Layer 5 of a small transformer language model trained on English Wikipedia (16 layers, counted from 0, width 128). Numbers have three digits each and are written without spaces.
A neuron adds its activation times its output weights to the MLP's output. To switch it off is to set its activation to zero at one token and run the rest of the model.

Output weights of the MLP neurons that the questions are about. A number n stands for (n - 500) times 0.00081.
n5: 570426364485383393568612562528608645496564541216496417510611623377387294634406485517459364561500644591307579434348387532356720572459674397536441287469400539376536450549658675474604638444439577428493406430306668454392471630473338525265756561558627452571111361532651269612503668363472378487432407576592460440668461340526457514469530336616496312760430512640486493718708314538528527404561
n24: 503355493596362453551446436516389691619630654293441441560409534446542480721659451365535305291606519500523349632591626497666623468462528760413576395516507332349466310520273487483611350401510421439490645572517605397349581528506427687553540356374610396523446284417476594459547570321232439447493572285545718757547476350397607533585622483486648734556444529538513380517515513331414453440639
n60: 485544541500454487532476633563522656673536509494570516364434552426619560642519420614403491457550395443495365602559546561487448600377344590458494515437402414514366458603500537491503520334645500585311568458531464458472660418625486464345618350471707456525511384582639397505542663464610511331363521410674643306432435540416412545704524277414556328556439521596387473313450536533620463469540
n62: 559433576569544715472697475492555584609630576444531461518618450268539497364346469482580478519364464517390510422511585415417521510526568433568486537458573394417549482527414376702448495532538453724433505586522653358413556508520511393367452511431513522607510519618421472421472460508413519606714618333489399476351619445533462546505509403454447363484682398492446280321645524528636455516478
n87: 637535444674388433564481559690530391386543461446461576371628557545536758647683358270671360702538568356530481465422673457510356344439535503408479564388520540698391345370441462366500486707507426566684657370579497305310473443417372318563592551486540525335753570493462585390586632446497654379489497576503317398483555500423619578404601571404467632266513621353426556465395490418295608622813
n101: 482471564436573278376414544497369420503557569307462591362561585396388477632560494543489425557439511403434473488331465579484492500638641438523621354514511638468342505590482457417497605685575518222469431434399522669704705500484483596573517517549407521415601523653560479470471539430444448694461497594556471611543348546409460455553302534390340432601558537341614622610406357488407574582488
n104: 493569469679477524572545645475416429572978477570484420503531476407485629597454590485636359510372549554512506437434406475479534390678381516455411480528449497480529503328657434569500490525311405337589648506455640629400549512643500427569436423458576378547424317725747454554581273377503468512443293398690451703478321468379455389391510490223704449491559503635554377519496653467541533567484
n150: 408575512425474443440605589430565429622640603494454497416540356603424529416531493554512312401553348375371406775533410612402628382367485497500415785448535503575366376553353610368554472416462490515291331503471525393565571370524600664590478621720667536541491396434522513569560566409550586467564471341392758484659468261477430440571530522590488822656543360307404518452514522600359532459734
n174: 593429500421784370658693530508567378532624466354597706512598560471601175600549385871438627680530566578421547315716400528664390321535751456308361509381484777429631527484542404568480314504328592673402578595648476359436335618599448690388313606425286521443465233451652458597607282492520627378723659748065401573606508641496349387314344597479592549568361346618438394463590212423609485399521
n184: 409415463574575509605377586527506512366570490535490537378473611487391503481597272586614459582568515366592548523480567304438527458620556541465516582678566341452376262488455601435354654469535497460595576432548537506386591441580497509423456598500647624422491271563634434452740586475448322550553638524474705406487500725458348484537315761366665569568472415520479567195642590198447368349545
n396: 556404830421398482446379442435363370481419527688510581433352524477644510469634286500473326391554365412385683566517562673359512610509626732567500610447449595431651381415615398540346408387645586463372519452616475554481520500629525478475554615513532437405619412586426510518338557582381603542277354616329627592372551467497247328528609315513594490563466490616445584601423513503386426698697
n441: 398303525422474473651467460472571457506664413551612537572460459477470571362482410378446660462672247362577454365318500353509589591500449355643645374324563434344526577522471470652359415391561451497567314705538291459519268488566519465463519398717412444487561565617445623421694440560550606548614405517350332570529570500556474418593459548622500351597636383490666682526542669634528393636259

Each question names a token from some text and the token that comes next. It shows the activations a of the neurons there, in the order above. A number n stands for (n - 500) times 0.0044.

Then comes g, the gradient of the next token's log-probability with respect to the MLP's output, scaled to length 1. A neuron's effect is roughly proportional to its activation times (output weights . g). A number n stands for (n - 500) times 0.0008.

"te ", then "Sur"
a: 503473473463478465611479491473464513
g: 457594492424533485408792478499489392384445489841579363448527528346281675476421550524416591427473542330521681334519506542430489526508416582597241478504404535596613457475661661537529391498503583552596569164399507626493425550353429441602353648442456696411312548438470701415597327365504679406523549521454626516395723597550409417490646488314580474321475621528606560452435386784589562399518
Which neuron, switched off, lowers the next token's probability most? n24

"ivil ", then "War "
a: 476473544589482461463462474493462461
g: 279554625382516520484486482428570712420647695518515670419425488652397397481314695548575474700650299680443623551645658401450469555463459610548377493425575332547494546359661540278597577459457549542467437494324585393586517421228690414523263429689546434514472634573353595467451476507436313390639563446441383552393556551447509539670657303569640536390432464417420454281721557326608452473606
Which neuron, switched off, lowers the next token's probability most? n62

"s", then ";"
a: 485494490462468470527468465794463566
g: 329473650655623541436550562479541263339415720577475620489398567433582463594441669479484459594742693458397479326631473461600509483519525655568454367386488619447523400602428442642460556381604411451651664405562500652526400459802323634403256516332536505495439401559557363573422744434442343565295609601470639385506607376416498806457301467470457360343588456400550502567382435545381427542619
Which neuron, switched off, lowers the next token's probability most? n184

"con", then "cent"
a: 485464471463463544619493503493470490
g: 715671463417490484750735733364373531538220364463538489589480610184577455612470428521532480447389487356422463606530645625597682681280384537458352424449524586451382477556388438381522540477492621511525287541579424434591363685462570457387593574625523352574450540438441591431615572564299353464578489596458682463442514613559690545381656633339745441468374475428499566363391608389575525383388
Which neuron, switched off, raises the next token's probability most? n104

"par", then "all"
a: 481471482468481470605462462466468462
g: 468338261453472673275632433518586624372569517466614439721451474591507566556629556641353365464421417292444663247468471345602462530418572493150672670500353428639573411499467261388683492566430493590423310572501491472236426544635688552620592446511468582573576502512507420520657594571608459455461457536508504425497637489659392551417671450533484481528690333410672512457484726338619457439465
Which neuron, switched off, lowers the next token's probability most? n101

"min", then "or "
a: 578489465505463463482463507492482465
g: 556657433536581287323427272479584409535547527461567617509356463578762503349683532561340671497574342427480655317550566459441506262419454626391514352377161304598522436440297492424446472702576558715536485483669579389580600539484454382507469414528447548554460272529473528556427527565683476451395524527354592734597630491369392531484516561512475627505442661476572493383455788565505597727466
Which neuron, switched off, raises the next token's probability most? n5

"been ", then "the "
a: 470476463496465462642468495462517480
g: 513674679589511422617699442576272590434484661655435295554328500462423516541498598544524746423646591254522723477461457761574494394348292584636423595485441314447634494471622349589283382629355353385542515517309449548425496547555577451625450417391504642401365629430460424401675474575387642488578413559522650255523553350383522627312405643598528589474607569433576533502393469519396577560399
Which neuron, switched off, lowers the next token's probability most? n104

"comp", then "re"
a: 463476469468488467633468469479473497
g: 509683468623530630464455542509472604450503556762446384426569637393693463514675476514526472655279596398352606562674655597369557537475273513576287497334556587645633610386538477500629517502583537690374325596503297582498616320408393401430678479587509699525367511273538625553316490464452437445590431682265478695545422542533311590568475409436623523551347498521394405322379535529310523398346
Which neuron, switched off, lowers the next token's probability most? n101

"city ", then "of "
a: 472708467569470501463468492466474461
g: 604435500479375493585612294396591333755484666471338451492643377570551436487327700479380673416586527614423434540571423353580680259357530511403462564504501386528468626466554460274607497617368500310598573515732633455416479263463640411610550525589438537444395605475644630483450494249390666526558536385450457476621403379656512609532440595500645525510706659541191603431476507548488635340336
Which neuron, switched off, lowers the next token's probability most? n24

"iv", then "ic "
a: 510487495461476462715486461462471470
g: 515565593604429491431517474640278531553564435541589375475231540756392490227352519389542616723511309464487540519624443446519351417572453395517425644504478419665705426579445520508372564475639635443405672579251554508451593501516629392563549503481203524406618762586519409383317570318688547501578638520635447591396451586474651612363467540632457528457479355592343277488508611581475541282555
Which neuron, switched off, lowers the next token's probability most? n174

"\n\n", then "=== "
a: 477467464463465467519607801496472466
g: 364307451525565489614434566486615443529526499133503375488457553463625506380478595645506533614317575803572526512697625612403419564543655618433433668519632495563550666505330393416464495562602370476690372455389615391546341469415475310365506712404670557502496509556494502417436451615632409608561506522386437541516398619456252391586557282482390437739709554435513469537580499235470422289646
Which neuron, switched off, lowers the next token's probability most? n174

"were ", then "ur"
a: 493468464489474462567481496461650474
g: 460476517471475743618538631404656643500487671717381669417368692458653421427585378458617531601526392456574624353396648491550671347602563284457502505606667592388569462440544351406531403122562573510493463440725388451496408585490582316553383276412292448414586591656642626494466473597382455673446473638426365520567429545449510498589326542586476450499665479573619346591381324468370513353391
Which neuron, switched off, lowers the next token's probability most? n396

"ass", then "aw"
a: 470470464466487471468464486464480475
g: 355421293541646563476505496484532478392544541483621358578565446293498444410370687522619536789611413578301620443590660471435599355749645712407283473481399470483479588550352419729686395531558478476560389166512329534357496482607634542484528417498485449442510562626451539585283406554460624618527595479503500489779398451327491422462493590613472536377285461372637407449610371638632642462499
Which neuron, switched off, lowers the next token's probability most? n60

"tion ", then "also "
a: 468546498504481471628582488578472462
g: 315691320560428358605555466779400570497803553370623457635396510367724343540690451719488437438594401486610529271368548565422563415600447583479694385502580471593481621429555590583499496308701322631383355477337534596463372546502313432594528623487484489568296447513585510566600490513481462598427539302593622344360534688433381444469692380376539477549406320595585559350420557450548418604482
Which neuron, switched off, lowers the next token's probability most? n104

")", then "\" "
a: 499478579471466481477461483493474473
g: 558418390630672520533621634450373481611319313548461367596537456442591697437404654501399537586279537402457393616311555169589596553381433378376428615409387550587529540499462558593461682494444351591604410551428449386473698401435336652540431536492461646589546510490409517338593407606523717505545574270521431693464590352301527400486587466528539746478415827340621446644508558555652366446506
Which neuron, switched off, lowers the next token's probability most? n396

"pen", then ", "
a: 474635500493463479520462462470486477
g: 368364617510638628625451457435473538486504669520455345369487588489285613576404380628384397285357670381365502535386582470660457534303522755296638578561373437483355355671486601436622680612288476468591609517484646481619377515410540612473421403495405509439358460561564400708604332394534314492349489384585665760546617566627680513506598640445641540374509440670456433580510620333439375474496
Which neuron, switched off, lowers the next token's probability most? n24

"and ", then "Port"
a: 469492468473467474465581492471470484
g: 547326453619544494578435627168554236361419465620531355446539437382439548495483465453358693579484565511516488549309616462489390449584513437565489475291461471429555455552500623421469423650322474532579642344359479761595424531617419364573396676533523532567295338508493726514383204484658486676493526497593491496575496617645591468478430454565388514520787844460463573497404495716526471666414
Which neuron, switched off, lowers the next token's probability most? n60